Layer 6 of a small transformer language model trained on English Wikipedia (12 layers, counted from 0, width 128).
A neuron's activation on a vector x is GELU(weights . x + bias), where the dot is the dot product.
The model reads these tokens: " she" " w" "re" "c" "k" "ed" " on" " a" " g" "u" "ard" " with" " her" " l"

The vector x that enters this layer's MLP at each token. A number n stands for (n - 500) times 0.012.
0 " she": 320 413 535 582 393 798 451 544 476 518 525 240 601 652 302 748 608 720 441 285 623 741 474 789 425 268 245 191 600 362 452 536 622 416 283 324 328 598 426 479 460 582 418 329 764 533 616 361 884 539 569 433 703 278 683 253 341 691 403 406 432 510 371 254 319 649 474 566 416 676 670 439 674 522 660 694 577 330 606 273 583 344 561 576 525 447 492 547 588 614 667 497 500 337 534 536 538 569 484 614 546 423 577 715 230 564 519 478 474 295 259 500 699 690 485 584 545 545 558 557 559 155 408 422 508 387 472 527
1 " w": 278 389 628 534 532 506 511 533 596 774 450 285 491 800 364 851 464 564 358 530 409 450 476 732 433 38 449 134 435 295 320 460 616 417 598 567 326 432 418 573 511 368 625 462 553 518 624 299 921 671 475 395 747 380 705 595 303 708 318 237 505 433 283 435 450 715 485 532 521 639 584 225 521 443 508 648 602 624 623 434 643 488 464 659 672 449 561 537 570 663 517 493 402 491 458 569 416 542 342 513 519 468 608 599 256 681 697 559 535 251 326 599 882 467 343 405 444 491 507 437 534 277 431 552 338 553 512 589
2 "re": 205 468 835 523 462 540 593 403 366 351 316 190 512 679 329 570 709 682 442 366 725 593 388 415 334 240 600 216 455 445 359 375 655 344 526 693 572 482 547 780 496 410 374 515 656 468 846 223 790 390 638 556 875 484 502 469 645 572 354 486 630 518 307 501 496 499 299 585 594 534 662 332 377 290 608 379 797 476 442 477 530 492 418 646 585 375 482 492 738 357 442 538 522 375 714 395 518 454 332 587 502 392 597 489 488 743 413 475 426 466 312 624 766 586 478 560 306 384 459 774 406 402 517 338 819 463 569 482
3 "c": 522 403 734 406 404 301 416 141 829 613 380 511 470 632 558 656 706 630 639 543 732 527 199 465 394 326 612 497 642 333 313 451 498 400 701 554 370 436 445 809 572 414 423 256 720 508 585 397 672 384 737 434 566 412 296 562 528 642 397 488 424 357 394 524 366 611 498 673 748 518 497 147 499 232 265 470 782 567 768 641 415 271 505 628 566 474 421 556 729 425 589 674 337 296 446 473 304 273 510 563 460 392 644 612 699 668 447 564 292 527 461 619 687 510 483 491 500 154 372 603 578 385 429 723 549 516 444 549
4 "k": 490 675 675 760 132 565 564 555 558 641 543 369 691 776 496 636 494 481 602 425 517 555 214 382 484 135 499 267 501 621 366 482 537 434 444 558 354 348 393 645 406 390 625 101 250 420 560 516 855 465 664 350 655 392 295 554 571 630 177 451 481 457 464 707 426 660 458 704 772 443 449 262 474 614 538 515 818 556 548 702 597 179 612 588 445 239 548 676 765 440 581 629 600 404 506 467 327 401 607 589 354 537 586 607 429 647 503 512 341 552 549 609 533 599 441 319 662 325 335 424 483 557 304 551 482 500 357 548
5 "ed": 307 372 502 525 353 427 528 618 519 551 418 190 673 710 584 478 555 823 627 615 416 606 488 524 235 71 836 256 518 479 374 493 550 217 435 577 509 336 530 756 436 388 643 262 407 429 498 520 746 414 597 366 721 353 359 471 593 537 279 409 475 412 297 565 452 656 434 647 794 472 715 603 521 473 477 561 703 397 537 700 387 599 600 774 447 320 543 561 476 417 699 519 505 193 434 363 339 631 676 610 455 721 517 535 498 599 216 593 216 622 449 869 454 642 442 537 596 509 347 568 540 412 560 470 384 470 292 583
6 " on": 417 428 782 705 390 770 520 357 615 547 568 356 769 642 486 483 790 443 581 478 505 450 394 626 274 79 508 328 470 241 700 431 274 547 464 381 489 345 404 754 442 426 488 465 586 641 692 572 870 446 496 314 667 288 566 547 576 591 347 339 519 413 345 307 329 677 241 687 595 545 559 695 663 440 603 717 687 540 601 577 549 594 554 344 589 636 568 525 380 520 705 467 386 32 481 471 591 402 577 502 373 544 216 615 523 531 392 588 292 340 288 680 273 715 371 497 505 431 573 510 462 553 466 500 503 406 541 582
7 " a": 413 540 533 706 600 387 529 245 389 538 602 553 727 491 512 596 623 527 426 502 729 676 427 671 337 278 439 321 646 306 563 356 465 364 405 463 558 603 427 673 559 328 657 448 505 484 698 489 860 446 578 259 563 269 467 443 548 573 123 254 388 440 338 414 282 618 394 548 406 404 745 586 696 541 591 630 571 595 662 501 398 609 623 412 607 552 479 371 599 628 784 536 606 186 254 601 501 521 636 576 275 573 229 665 485 522 421 608 412 217 84 541 295 590 340 682 669 522 635 622 473 559 359 487 701 468 404 672
8 " g": 506 424 247 825 565 547 694 489 665 882 441 315 706 494 472 705 666 462 497 611 384 708 458 691 504 121 552 214 570 504 399 285 526 332 253 354 522 611 291 557 512 388 525 319 522 560 565 424 598 384 620 353 588 397 584 415 546 459 68 250 626 324 448 518 485 687 488 335 573 413 638 542 318 420 509 447 575 701 471 416 612 439 614 527 533 650 703 589 404 705 462 799 351 176 630 627 504 552 584 620 278 428 426 495 598 517 807 519 442 417 245 455 511 568 459 600 493 365 700 554 683 451 391 612 608 433 258 560
9 "u": 555 653 428 680 490 350 510 451 386 594 228 367 541 434 373 601 737 431 491 601 441 580 468 326 462 128 749 373 327 637 516 380 397 641 337 497 563 674 424 638 491 308 184 360 593 702 517 317 868 456 663 387 582 301 461 184 492 362 333 436 695 492 310 500 655 308 540 550 429 442 525 327 294 467 384 712 550 599 704 472 540 372 626 335 649 323 617 641 526 421 568 742 418 361 956 475 328 479 682 621 377 388 484 567 462 626 434 552 523 555 434 381 614 421 485 708 799 349 483 612 657 539 387 486 520 679 578 785
10 "ard": 166 598 408 637 408 456 368 614 504 457 500 182 443 552 849 524 688 571 668 629 485 597 730 447 363 205 565 585 536 447 599 330 578 312 438 527 804 368 481 757 388 637 428 258 381 664 475 450 736 278 584 368 539 335 355 263 281 457 362 615 741 519 361 466 523 478 538 580 529 558 532 548 734 403 424 250 672 532 395 432 497 415 686 603 551 424 501 592 398 471 630 558 465 417 523 587 186 307 782 550 347 769 713 532 591 607 599 531 297 481 299 835 406 381 309 544 680 321 319 611 621 586 446 581 410 594 374 717
11 " with": 315 367 474 629 539 696 611 372 528 700 592 477 614 525 430 586 699 470 510 550 605 626 193 705 308 50 504 339 500 300 539 491 351 453 443 506 501 287 384 712 453 429 676 313 602 697 717 487 745 501 577 375 729 251 539 508 521 587 216 398 490 553 307 525 411 496 342 693 495 516 661 722 589 367 686 706 558 362 746 609 508 535 668 346 695 363 505 482 615 697 663 403 474 140 379 494 597 634 620 473 321 607 286 648 393 535 627 422 256 221 227 660 438 460 221 669 543 460 500 609 502 621 344 457 567 464 481 524
12 " her": 315 480 397 653 376 874 468 497 384 320 486 137 690 580 380 564 633 802 393 458 680 469 584 589 512 238 477 316 464 500 563 341 397 319 521 299 615 620 435 707 451 515 452 359 606 605 593 356 770 484 455 295 643 161 433 484 307 558 227 396 305 579 384 272 467 616 414 665 648 499 795 599 598 462 479 637 533 371 692 619 548 609 670 585 521 484 447 560 565 600 596 352 543 462 366 548 544 547 632 546 526 618 419 637 466 638 628 435 307 351 81 414 572 802 406 571 545 456 741 519 607 485 445 653 482 147 319 687
13 " l": 448 525 466 774 531 569 452 242 615 828 459 100 523 537 423 569 638 589 480 474 325 508 525 704 598 29 374 200 669 391 473 308 494 492 565 357 572 632 349 858 655 417 321 491 651 396 614 417 898 635 555 254 425 250 647 394 364 393 319 245 410 520 407 379 541 803 496 379 620 565 660 502 340 570 477 449 547 520 754 554 625 590 479 761 523 540 637 670 624 646 480 444 461 373 604 575 444 493 337 433 520 333 570 748 444 583 658 446 544 462 277 703 587 545 462 379 488 377 302 649 517 494 357 555 576 525 283 394

Each question shows the input weights of one neuron of the MLP. A number n stands for (n - 500) times 0.00068.

n491 (bias -0.097): 611 394 580 504 676 365 471 530 455 570 354 516 413 542 425 508 615 621 641 508 575 424 548 447 392 713 498 508 439 822 430 359 427 509 289 496 545 608 356 393 461 482 516 475 494 575 556 532 389 587 491 598 402 489 512 392 408 341 306 538 624 546 412 541 504 468 496 548 427 379 608 694 586 525 631 624 521 470 432 514 376 725 542 316 662 412 498 493 585 469 508 359 318 524 443 402 613 514 549 481 514 454 541 501 513 414 570 500 593 439 351 471 635 290 610 570 547 264 500 602 545 687 663 604 667 197 602 610
On which token does it fire most? 9 "u"

n230 (bias -0.061): 664 296 466 404 491 658 471 655 569 444 369 578 389 455 589 400 450 500 385 386 498 302 475 380 512 456 664 439 425 405 305 558 550 492 438 598 529 418 614 446 667 550 436 374 499 490 363 519 562 548 598 415 393 478 313 419 475 491 489 509 614 540 613 408 572 555 476 389 546 319 674 529 523 575 399 495 625 367 466 420 542 646 483 623 510 506 345 474 510 381 581 475 643 650 593 626 445 482 502 641 564 548 550 366 574 521 502 438 556 473 366 399 550 570 427 565 524 487 643 348 532 574 774 512 538 486 450 283
On which token does it fire most? 12 " her"

n469 (bias -0.061): 512 562 491 471 581 606 456 404 390 539 447 584 509 389 560 416 482 625 521 412 502 439 399 468 560 698 464 536 682 433 618 500 596 366 547 524 588 403 487 353 597 357 422 556 468 627 350 374 474 303 606 587 454 487 377 495 552 625 694 550 486 536 444 461 521 767 497 415 549 541 520 316 537 593 521 388 521 481 428 672 564 473 447 443 444 450 561 421 476 396 572 440 501 354 494 586 567 601 567 387 600 432 581 462 533 541 392 533 626 424 641 557 454 560 540 518 570 560 545 444 757 483 444 384 458 593 493 572
On which token does it fire most? 3 "c"

n409 (bias -0.065): 565 484 446 702 634 522 377 680 580 357 623 555 577 494 520 490 611 621 409 364 347 461 471 462 446 591 548 514 661 702 421 623 476 471 461 361 530 433 404 538 550 483 500 657 468 565 592 504 527 664 384 324 482 374 497 506 685 367 518 579 379 428 702 507 456 373 420 452 360 566 585 493 377 580 515 387 387 446 511 517 454 389 560 459 478 704 663 361 499 559 487 356 503 486 348 574 560 353 436 299 461 450 491 609 547 640 612 345 603 496 441 420 482 485 606 511 548 668 629 569 310 419 349 456 460 557 562 567
On which token does it fire most, and how strongly? 7 " a", at about 0.42

n337 (bias -0.070): 488 618 397 448 508 484 570 571 469 488 539 476 498 396 357 509 438 529 423 516 460 442 488 561 368 512 571 664 551 398 587 558 550 538 533 572 787 413 312 491 513 454 615 462 483 530 604 684 586 579 299 410 446 641 343 554 606 624 330 599 401 527 513 531 462 567 673 522 601 496 462 573 407 486 426 633 546 367 406 540 694 528 438 422 518 459 379 491 493 632 359 615 566 544 575 481 488 457 491 427 598 629 433 493 579 300 359 468 593 656 433 406 422 463 535 389 316 347 348 457 334 416 413 563 594 384 395 467
On which token does it fire most? 4 "k"

n190 (bias -0.059): 478 480 583 453 318 514 425 509 543 559 613 532 509 396 459 364 591 710 507 447 533 370 441 425 523 392 514 505 624 485 585 603 569 483 421 439 571 524 597 501 616 439 526 569 432 565 328 487 469 455 377 674 539 512 462 462 419 593 463 378 630 480 596 411 378 496 434 389 541 313 219 454 362 497 511 470 611 508 502 532 406 418 455 700 381 580 488 454 497 590 468 466 503 482 470 431 469 429 422 676 589 508 616 461 448 489 639 533 573 596 538 485 552 430 652 393 646 715 602 427 631 738 626 401 354 545 570 420
On which token does it fire most? 4 "k"

n347 (bias -0.064): 416 551 649 616 532 556 556 382 505 286 744 545 382 589 564 354 591 439 354 574 537 445 494 535 615 415 558 367 494 457 576 362 485 665 276 329 293 613 323 410 460 484 630 458 608 492 443 547 371 695 567 497 465 550 447 441 575 252 470 431 494 464 399 481 616 448 604 283 407 374 557 440 579 677 425 383 630 563 653 481 542 727 240 234 406 615 596 289 662 356 362 474 631 359 328 526 430 522 527 644 626 611 529 476 464 635 296 521 535 487 507 565 469 489 479 595 639 575 523 549 515 557 596 734 392 479 734 453
Its three highest activations, in order, are on tokens 7 " a", 6 " on", 9 "u"

n367 (bias -0.045): 475 481 577 364 437 425 565 482 366 443 634 684 357 396 451 442 601 554 365 593 560 473 447 445 547 594 483 430 483 369 432 542 610 531 475 484 480 479 540 536 574 503 461 554 733 599 585 485 476 464 471 514 431 424 551 408 519 581 660 490 388 545 447 393 480 618 571 412 545 407 546 667 593 466 529 578 537 298 512 471 496 369 482 410 401 779 382 519 512 608 369 424 519 519 416 638 670 612 473 681 370 674 471 413 371 570 603 526 419 450 497 408 515 332 573 337 539 402 316 399 613 408 562 362 582 471 624 519
On which token does it fire most, and how strongly? 0 " she", at about 1.1

n248 (bias -0.043): 517 325 338 334 384 522 457 464 386 412 678 554 362 436 639 653 433 426 368 346 593 455 543 446 441 355 504 480 458 484 426 756 557 438 380 595 508 421 584 416 493 466 603 548 392 354 621 552 401 454 621 666 447 598 450 478 449 498 534 413 517 502 526 552 608 551 541 523 401 495 562 374 461 593 437 389 500 577 644 594 433 426 566 556 421 396 586 566 701 557 566 573 398 441 466 559 544 400 491 597 655 429 644 493 585 404 430 473 538 570 590 633 527 422 462 559 417 581 552 527 512 536 485 606 466 485 467 658
On which token does it fire most? 3 "c"

n140 (bias -0.063): 445 483 593 287 536 243 430 384 422 641 389 562 358 332 371 570 431 410 691 414 359 417 510 433 454 620 488 476 339 494 434 510 333 469 506 519 453 387 701 563 627 373 434 487 576 728 439 466 435 413 601 499 509 613 461 707 455 427 512 565 313 480 257 598 512 603 550 668 487 505 528 565 516 544 508 631 475 639 549 546 467 560 376 445 516 343 362 473 463 528 508 543 676 416 750 233 575 630 573 523 459 359 511 276 558 603 480 589 558 529 636 438 557 495 626 614 495 683 550 505 529 561 496 389 384 376 567 556
On which two tokens does it fire most, strongest first? 9 "u", 3 "c"

n225 (bias -0.074): 547 371 640 680 448 497 690 554 627 560 579 309 477 374 422 555 486 455 473 611 413 408 524 384 621 541 611 578 494 634 252 399 448 479 569 544 499 536 604 626 402 574 529 415 579 555 457 662 530 480 386 549 534 399 328 606 562 484 568 488 535 481 445 480 581 380 437 652 529 570 556 417 387 615 540 409 400 554 543 443 507 387 477 534 367 571 305 518 550 308 573 434 484 542 401 383 551 573 615 352 579 606 455 466 290 417 458 399 598 434 591 155 427 421 624 450 613 517 498 573 532 490 662 627 399 439 416 386
On which token does it fire most? 4 "k"

n100 (bias -0.068): 589 579 557 538 539 427 418 455 343 445 404 674 480 462 315 507 459 421 458 687 513 334 376 361 453 514 644 410 266 246 381 486 530 402 429 428 516 510 556 439 604 636 556 652 494 280 533 629 510 444 548 503 498 455 557 619 609 584 531 590 315 618 561 525 567 426 503 428 557 556 608 507 650 517 559 547 591 613 582 542 500 339 478 504 577 612 397 409 434 440 658 492 510 475 612 501 533 631 496 639 444 559 386 309 576 559 415 469 471 452 715 460 555 591 289 527 446 637 397 556 612 661 361 460 411 461 528 396
On which token does it fire most? 7 " a"

n170 (bias -0.039): 617 490 504 581 403 432 532 497 624 634 664 500 542 485 695 402 598 540 438 345 478 519 538 494 361 658 390 521 459 366 383 565 395 492 406 453 480 561 530 705 588 430 461 594 467 456 490 315 432 459 444 541 346 671 500 665 346 456 525 590 583 536 588 465 357 518 516 553 384 513 498 573 632 474 477 451 582 525 454 521 542 466 580 404 506 695 547 407 556 478 680 451 574 717 437 453 631 442 546 445 433 486 474 363 577 575 421 619 505 439 219 557 506 480 463 384 411 481 533 538 507 714 521 412 468 441 469 469
On which token does it fire most? 7 " a"

n288 (bias -0.071): 589 357 433 507 415 579 515 545 669 583 613 461 423 496 571 349 452 441 509 494 486 392 455 499 641 483 524 552 405 411 578 524 499 412 483 534 581 514 534 472 422 343 574 451 407 665 644 642 469 443 476 482 369 387 382 578 394 478 567 453 309 536 397 519 422 513 714 572 411 467 483 338 515 385 429 398 440 643 485 547 404 627 477 500 576 287 630 371 657 593 582 437 536 532 450 670 622 633 633 422 522 483 545 615 524 492 407 567 567 522 616 568 650 451 400 230 455 720 474 606 457 361 496 475 623 632 469 523
On which token does it fire most? 1 " w"

n12 (bias -0.044): 552 377 498 418 559 648 465 549 578 642 545 465 384 553 457 387 434 544 621 583 372 447 614 374 721 385 313 507 536 339 318 478 536 378 438 619 437 529 410 491 543 514 431 417 504 500 486 533 466 416 556 630 308 561 488 303 448 500 524 459 555 611 518 264 554 662 629 606 423 451 593 397 496 586 609 416 518 439 521 495 590 632 422 476 456 424 523 452 429 457 379 500 528 541 500 573 578 579 508 546 430 559 376 595 590 367 449 490 497 418 620 565 366 470 501 492 646 541 442 701 470 607 466 409 611 578 545 382
On which token does it fire most, and how strongly? 13 " l", at about 1.5

n345 (bias -0.028): 628 539 517 409 435 442 432 496 602 430 584 498 497 373 454 514 336 631 493 553 392 507 490 490 554 490 473 680 543 559 551 416 563 434 687 501 449 590 446 510 447 514 462 432 413 456 411 569 442 345 558 539 634 746 569 510 430 697 410 590 566 488 439 626 406 585 532 545 464 489 511 435 450 517 560 466 581 505 310 624 368 433 338 373 437 361 567 558 511 409 580 599 652 452 428 607 404 400 491 434 531 610 576 423 497 497 384 635 423 508 492 464 487 468 552 491 525 579 412 453 410 343 453 483 262 620 421 487
Its three highest activations, in order, are on tokens 4 "k", 5 "ed", 3 "c"

n324 (bias -0.087): 469 313 500 565 564 556 439 516 505 449 418 436 457 465 466 536 436 467 436 577 540 475 619 358 496 476 477 569 502 543 438 508 453 614 342 381 533 443 708 610 465 300 471 528 325 450 462 614 503 636 394 692 594 412 415 439 646 589 573 441 571 562 359 395 724 565 680 548 448 420 374 537 649 663 731 519 421 427 664 517 557 357 507 561 498 603 711 383 556 443 371 287 700 437 519 555 472 680 368 534 526 468 499 463 518 517 507 598 594 489 312 381 422 404 550 370 367 440 476 728 487 557 682 555 434 434 552 445
On which token does it fire most? 13 " l"

n184 (bias -0.070): 610 507 394 343 539 571 551 544 532 492 661 618 427 430 429 476 642 393 520 394 675 523 374 468 417 666 436 519 558 744 558 488 606 328 472 591 456 358 710 496 566 468 571 636 370 607 550 543 455 616 426 440 598 448 441 700 492 525 444 347 602 597 590 487 473 452 529 402 427 567 734 496 351 346 418 423 601 455 453 592 483 607 468 569 361 572 420 533 430 664 355 684 619 544 357 447 580 341 565 428 524 497 370 608 460 613 477 601 556 419 450 527 558 545 429 503 262 691 530 449 629 342 293 606 503 386 651 500
On which two tokens does it fire most, strongest first? 7 " a", 12 " her"

n479 (bias -0.077): 664 520 549 263 360 368 622 430 539 487 469 447 449 421 692 463 589 708 492 542 328 565 543 494 499 636 358 592 431 631 631 519 462 484 462 611 563 397 607 463 366 510 618 239 466 296 402 570 516 537 553 459 506 371 554 459 519 458 649 614 577 483 421 434 649 733 676 576 410 466 448 590 413 534 440 385 462 502 622 660 730 534 575 507 463 527 428 210 620 528 415 377 521 630 441 532 420 429 590 444 393 433 344 601 336 640 626 468 417 441 429 489 323 350 538 446 478 598 382 499 554 399 598 459 630 602 603 570
On which token does it fire most? 10 "ard"

n17 (bias -0.093): 603 473 565 428 490 359 417 600 437 553 607 447 369 511 440 536 597 580 570 575 471 620 584 455 471 674 359 717 457 647 521 420 553 549 482 390 497 359 555 591 531 569 203 700 505 517 631 487 530 641 368 300 521 436 357 523 540 473 381 497 431 359 628 473 636 567 501 476 609 546 489 579 511 658 579 545 588 371 415 502 410 454 514 504 523 542 436 441 434 475 463 539 558 508 596 603 516 440 430 378 499 584 410 556 439 432 455 420 636 418 534 604 531 504 435 280 465 625 422 491 558 491 527 647 501 614 479 578
On which token does it fire most, and how strongly? 13 " l", at about 0.36

n431 (bias -0.064): 482 392 700 472 411 480 524 504 453 611 325 491 341 642 510 413 692 438 382 566 445 472 361 590 324 757 549 512 541 473 573 564 458 548 462 595 394 635 295 425 575 417 443 548 336 427 714 702 493 651 536 479 484 594 603 541 585 561 450 538 454 328 702 333 349 434 512 397 659 404 490 560 557 439 491 395 376 435 356 425 531 477 390 445 404 473 382 485 521 450 567 508 397 267 658 583 545 514 690 647 547 280 707 407 527 524 489 503 552 553 500 701 501 334 270 614 598 530 348 628 616 590 253 485 567 538 560 548
Its three highest activations, in order, are on tokens 3 "c", 2 "re", 6 " on"

n302 (bias -0.076): 684 524 503 402 626 605 606 381 295 650 497 597 665 485 454 538 453 531 449 495 545 460 564 436 708 462 286 457 662 720 418 394 600 485 306 402 568 561 547 483 427 560 497 444 475 580 623 447 507 386 430 717 551 725 536 552 545 540 602 443 461 497 440 535 541 427 628 496 411 596 628 431 502 515 476 425 511 523 489 351 536 295 361 391 403 574 574 427 583 500 659 536 377 600 489 626 559 488 452 477 479 426 454 529 423 482 714 566 435 558 607 551 402 333 528 546 579 417 492 346 567 551 463 588 396 645 531 302
On which token does it fire most, and how strongly? 8 " g", at about 0.62

n423 (bias -0.043): 461 513 568 423 546 396 487 540 407 418 513 658 366 540 588 318 638 678 535 535 528 506 441 563 542 524 411 645 527 415 465 595 534 540 388 376 518 328 533 415 565 549 527 495 582 554 463 470 546 558 343 571 595 509 542 390 328 524 604 466 491 343 438 488 561 550 635 516 441 598 517 568 664 606 419 466 456 485 488 500 639 420 603 454 562 387 593 576 619 438 464 318 631 427 490 525 490 500 246 583 439 394 562 473 470 293 407 339 480 435 513 694 505 484 404 493 429 516 490 626 332 450 528 590 368 492 318 705
On which token does it fire most? 0 " she"

n201 (bias -0.070): 548 534 422 475 428 537 589 350 456 556 431 457 570 588 468 522 551 549 526 724 515 560 430 475 432 324 421 405 400 571 473 443 504 545 454 492 598 486 620 541 579 494 684 609 592 501 402 388 376 509 658 383 410 613 364 573 563 667 518 334 315 527 625 525 439 603 603 262 485 526 603 471 567 450 691 624 402 543 470 508 571 509 634 415 500 684 550 548 457 444 346 208 446 593 431 534 551 659 386 491 652 376 503 485 519 594 445 552 472 636 394 702 550 613 584 672 442 519 378 427 397 473 601 591 420 341 731 404
Its three highest activations, in order, are on tokens 13 " l", 1 " w", 12 " her"

n240 (bias -0.036): 370 567 659 580 443 519 442 697 685 450 418 452 324 645 557 493 470 497 456 521 407 502 398 323 505 572 422 538 429 355 498 565 636 385 425 429 437 433 354 408 598 510 577 580 455 518 450 489 458 354 478 546 342 527 521 282 351 397 489 438 396 508 601 471 442 426 615 441 436 526 607 508 475 579 389 569 508 526 549 514 469 453 414 567 421 512 592 569 502 472 449 514 469 560 572 612 474 572 579 654 512 542 472 422 490 507 433 622 487 448 512 452 485 504 662 548 677 483 608 512 514 482 499 571 490 517 536 568
Its three highest activations, in order, are on tokens 10 "ard", 9 "u", 0 " she"

n450 (bias -0.074): 611 466 505 493 498 347 569 487 402 429 479 506 551 466 508 490 349 604 570 488 461 451 546 457 382 403 605 707 384 328 714 447 277 680 605 387 576 669 477 469 585 556 485 499 497 552 604 591 413 374 410 641 361 542 521 469 455 485 341 516 439 565 616 398 613 685 527 327 547 396 596 303 606 564 538 481 588 406 425 326 473 542 510 460 526 426 461 448 519 646 541 455 518 526 562 328 538 575 631 674 547 574 469 669 551 477 507 463 429 328 394 682 636 520 680 415 582 499 449 567 688 641 687 364 534 272 416 443
On which two tokens does it fire most, strongest first? 12 " her", 7 " a"

n287 (bias -0.116): 618 413 503 545 356 468 446 787 637 390 247 658 565 495 466 510 481 449 499 500 375 502 458 396 528 626 454 625 533 574 287 509 559 378 554 550 533 544 433 308 461 547 609 546 462 680 486 475 563 415 559 550 450 611 429 462 282 409 543 494 562 575 548 338 585 257 454 341 522 443 603 609 502 549 491 576 431 354 438 502 365 371 283 459 563 563 635 542 566 498 556 525 522 416 478 458 509 604 412 486 533 454 377 404 646 598 512 445 584 348 357 590 655 548 392 506 618 312 516 408 505 616 563 451 500 459 547 584
On which token does it fire most, and how strongly? 9 "u", at about 0.18

n115 (bias -0.070): 450 600 512 641 532 303 555 538 462 681 503 510 466 585 455 491 460 579 485 463 567 539 376 423 399 668 573 578 438 657 198 631 537 504 484 507 443 463 638 687 374 521 424 740 243 480 489 535 628 488 417 425 328 498 548 548 469 695 695 234 456 440 498 624 398 562 351 438 504 512 426 568 509 571 496 575 339 636 566 424 417 594 568 412 608 479 537 387 444 643 495 540 441 384 523 610 594 470 494 447 440 542 415 424 784 438 521 386 443 581 651 484 472 668 532 632 485 541 512 601 354 588 497 514 471 442 549 491
On which two tokens does it fire most, strongest first? 7 " a", 6 " on"

n421 (bias -0.078): 502 543 437 672 506 531 720 685 430 558 571 484 491 561 546 572 394 495 477 478 736 309 446 334 556 562 346 607 426 495 412 389 492 493 422 546 423 385 490 606 482 558 550 377 453 549 517 551 499 601 677 705 522 474 587 649 527 296 486 438 345 577 421 403 574 401 450 435 539 525 616 529 416 637 510 653 564 474 453 402 313 448 475 438 453 701 384 479 479 507 638 499 571 506 593 613 563 491 550 499 476 415 611 334 536 496 464 550 528 498 422 525 501 548 431 447 571 611 515 375 489 549 494 575 337 459 465 477
On which token does it fire most? 4 "k"

n284 (bias -0.073): 456 270 609 615 657 484 400 371 613 609 484 487 306 662 404 455 384 493 587 397 548 363 521 529 470 506 568 659 367 529 481 476 468 583 548 499 531 575 607 220 570 631 610 606 537 596 598 456 625 621 410 513 427 618 411 379 443 367 440 570 499 531 488 484 504 306 325 456 633 634 458 525 537 397 574 490 566 479 413 646 375 575 605 573 664 566 575 461 534 393 585 283 490 449 389 477 638 551 467 493 319 359 450 369 545 302 341 467 569 603 429 621 545 410 531 642 452 750 476 471 257 612 391 421 481 389 571 533
On which token does it fire most? 11 " with"

n408 (bias -0.070): 491 404 545 738 435 422 690 493 532 351 653 525 395 507 432 423 391 404 394 595 510 459 503 327 575 376 614 403 563 318 514 411 440 492 485 450 573 541 478 504 565 657 556 498 559 435 392 629 465 530 465 571 616 378 183 624 585 499 529 515 553 488 536 316 540 579 555 287 533 542 381 462 499 494 574 539 548 540 568 639 536 633 302 515 643 583 397 322 394 437 376 482 504 629 615 574 659 569 394 338 290 568 509 682 415 516 423 608 447 369 546 534 465 438 647 378 529 663 626 435 443 418 579 607 532 553 484 498
On which token does it fire most? 6 " on"

n269 (bias -0.060): 600 534 417 586 531 606 469 496 354 350 559 431 547 356 525 578 705 435 471 413 557 455 576 447 598 636 550 666 476 487 636 566 536 429 407 499 501 543 471 608 458 252 499 501 541 393 348 550 404 701 553 546 605 458 548 609 351 428 336 636 653 503 615 635 593 460 401 310 457 476 523 597 614 476 485 654 352 628 416 448 555 423 613 404 459 581 460 527 384 538 306 506 584 542 506 402 542 431 566 406 531 497 480 389 477 460 478 560 682 426 423 489 492 329 500 510 509 528 676 370 529 640 423 499 480 489 428 460
On which token does it fire most? 8 " g"

n205 (bias -0.060): 715 504 518 572 481 541 481 641 610 467 537 559 575 550 457 387 514 523 472 494 496 352 613 479 295 561 341 586 645 489 501 701 318 496 530 485 452 273 464 343 530 318 369 594 537 375 440 702 597 569 479 443 459 639 616 489 421 590 359 541 524 583 634 386 564 437 407 501 557 498 458 595 510 579 509 602 615 309 522 461 546 573 653 456 556 457 506 566 402 490 336 514 437 522 493 611 576 634 313 455 525 568 305 471 407 487 741 543 621 474 609 486 561 420 408 669 507 370 321 575 429 365 538 523 360 483 631 449
On which two tokens does it fire most, strongest first? 6 " on", 11 " with"

n62 (bias -0.096): 700 590 520 490 523 412 606 555 376 394 464 452 262 604 260 569 380 459 452 456 548 420 669 662 781 409 411 557 402 529 445 508 459 546 395 483 596 536 570 352 486 491 561 588 543 424 483 450 418 480 527 457 516 503 462 670 625 532 425 482 487 357 547 570 600 613 589 316 615 588 589 463 524 411 572 473 594 567 516 521 540 356 468 543 418 493 462 629 493 519 405 425 560 542 695 529 369 286 354 585 490 358 446 484 270 572 701 518 538 550 644 662 405 533 466 565 445 556 303 450 551 275 681 524 343 397 488 583
Its three highest activations, in order, are on tokens 1 " w", 13 " l", 4 "k"

n417 (bias -0.056): 599 456 529 260 457 356 395 533 585 550 526 440 470 684 510 530 481 431 523 423 449 608 240 596 641 495 502 615 518 562 499 535 673 553 376 517 570 522 263 482 389 425 483 469 322 434 379 516 564 466 423 612 395 466 552 501 537 361 717 441 411 556 502 457 259 542 514 457 491 674 421 698 516 500 584 580 511 562 480 613 482 392 338 562 625 326 359 319 473 658 650 308 500 456 633 462 630 478 613 590 494 491 512 567 499 402 576 388 556 523 431 572 459 389 425 601 618 471 617 568 683 380 572 613 646 413 580 404
On which token does it fire most? 0 " she"

n43 (bias -0.045): 568 581 385 429 464 535 529 402 526 412 465 559 512 324 473 457 626 566 408 636 708 372 488 540 509 476 608 588 473 512 649 495 611 404 616 447 591 498 628 512 467 462 522 497 347 579 366 480 434 430 379 519 497 531 492 428 401 457 493 559 552 553 581 440 358 611 560 437 439 330 619 454 434 508 405 651 538 444 545 431 455 473 563 402 730 463 565 478 583 405 561 452 338 634 568 486 521 520 636 472 454 734 389 450 312 383 462 524 414 575 367 548 659 645 482 446 275 665 560 786 509 593 684 431 448 635 522 508
On which token does it fire most? 12 " her"

n459 (bias -0.032): 549 394 466 430 464 497 458 525 435 563 370 504 355 495 570 465 326 530 507 512 624 510 412 601 553 256 454 579 596 456 613 386 517 465 486 636 658 567 489 433 472 482 475 569 442 360 700 546 328 547 496 650 452 617 418 573 525 747 556 450 539 498 507 707 562 461 499 515 570 412 436 412 559 479 550 528 485 426 500 394 592 569 469 593 587 382 400 548 513 497 654 514 428 456 459 302 613 449 510 431 575 390 533 484 678 369 435 593 422 671 309 640 451 402 423 478 510 394 620 468 478 386 488 541 448 417 351 602
On which token does it fire most, and how strongly? 3 "c", at about 1.3

n252 (bias -0.035): 718 629 418 214 560 606 635 477 447 467 331 448 532 635 470 479 513 416 475 584 430 601 417 562 538 334 534 471 594 517 562 461 361 548 480 542 467 463 512 570 549 754 649 547 606 399 533 529 583 519 539 608 392 478 441 407 568 613 620 492 579 434 363 492 612 535 463 341 392 467 363 513 545 636 520 506 575 387 462 482 424 392 323 366 449 676 564 564 407 417 463 405 501 723 528 564 681 598 419 397 564 535 532 541 346 515 495 433 374 434 505 563 369 596 438 550 603 557 404 566 561 451 364 734 468 605 448 561
Its three highest activations, in order, are on tokens 13 " l", 0 " she", 6 " on"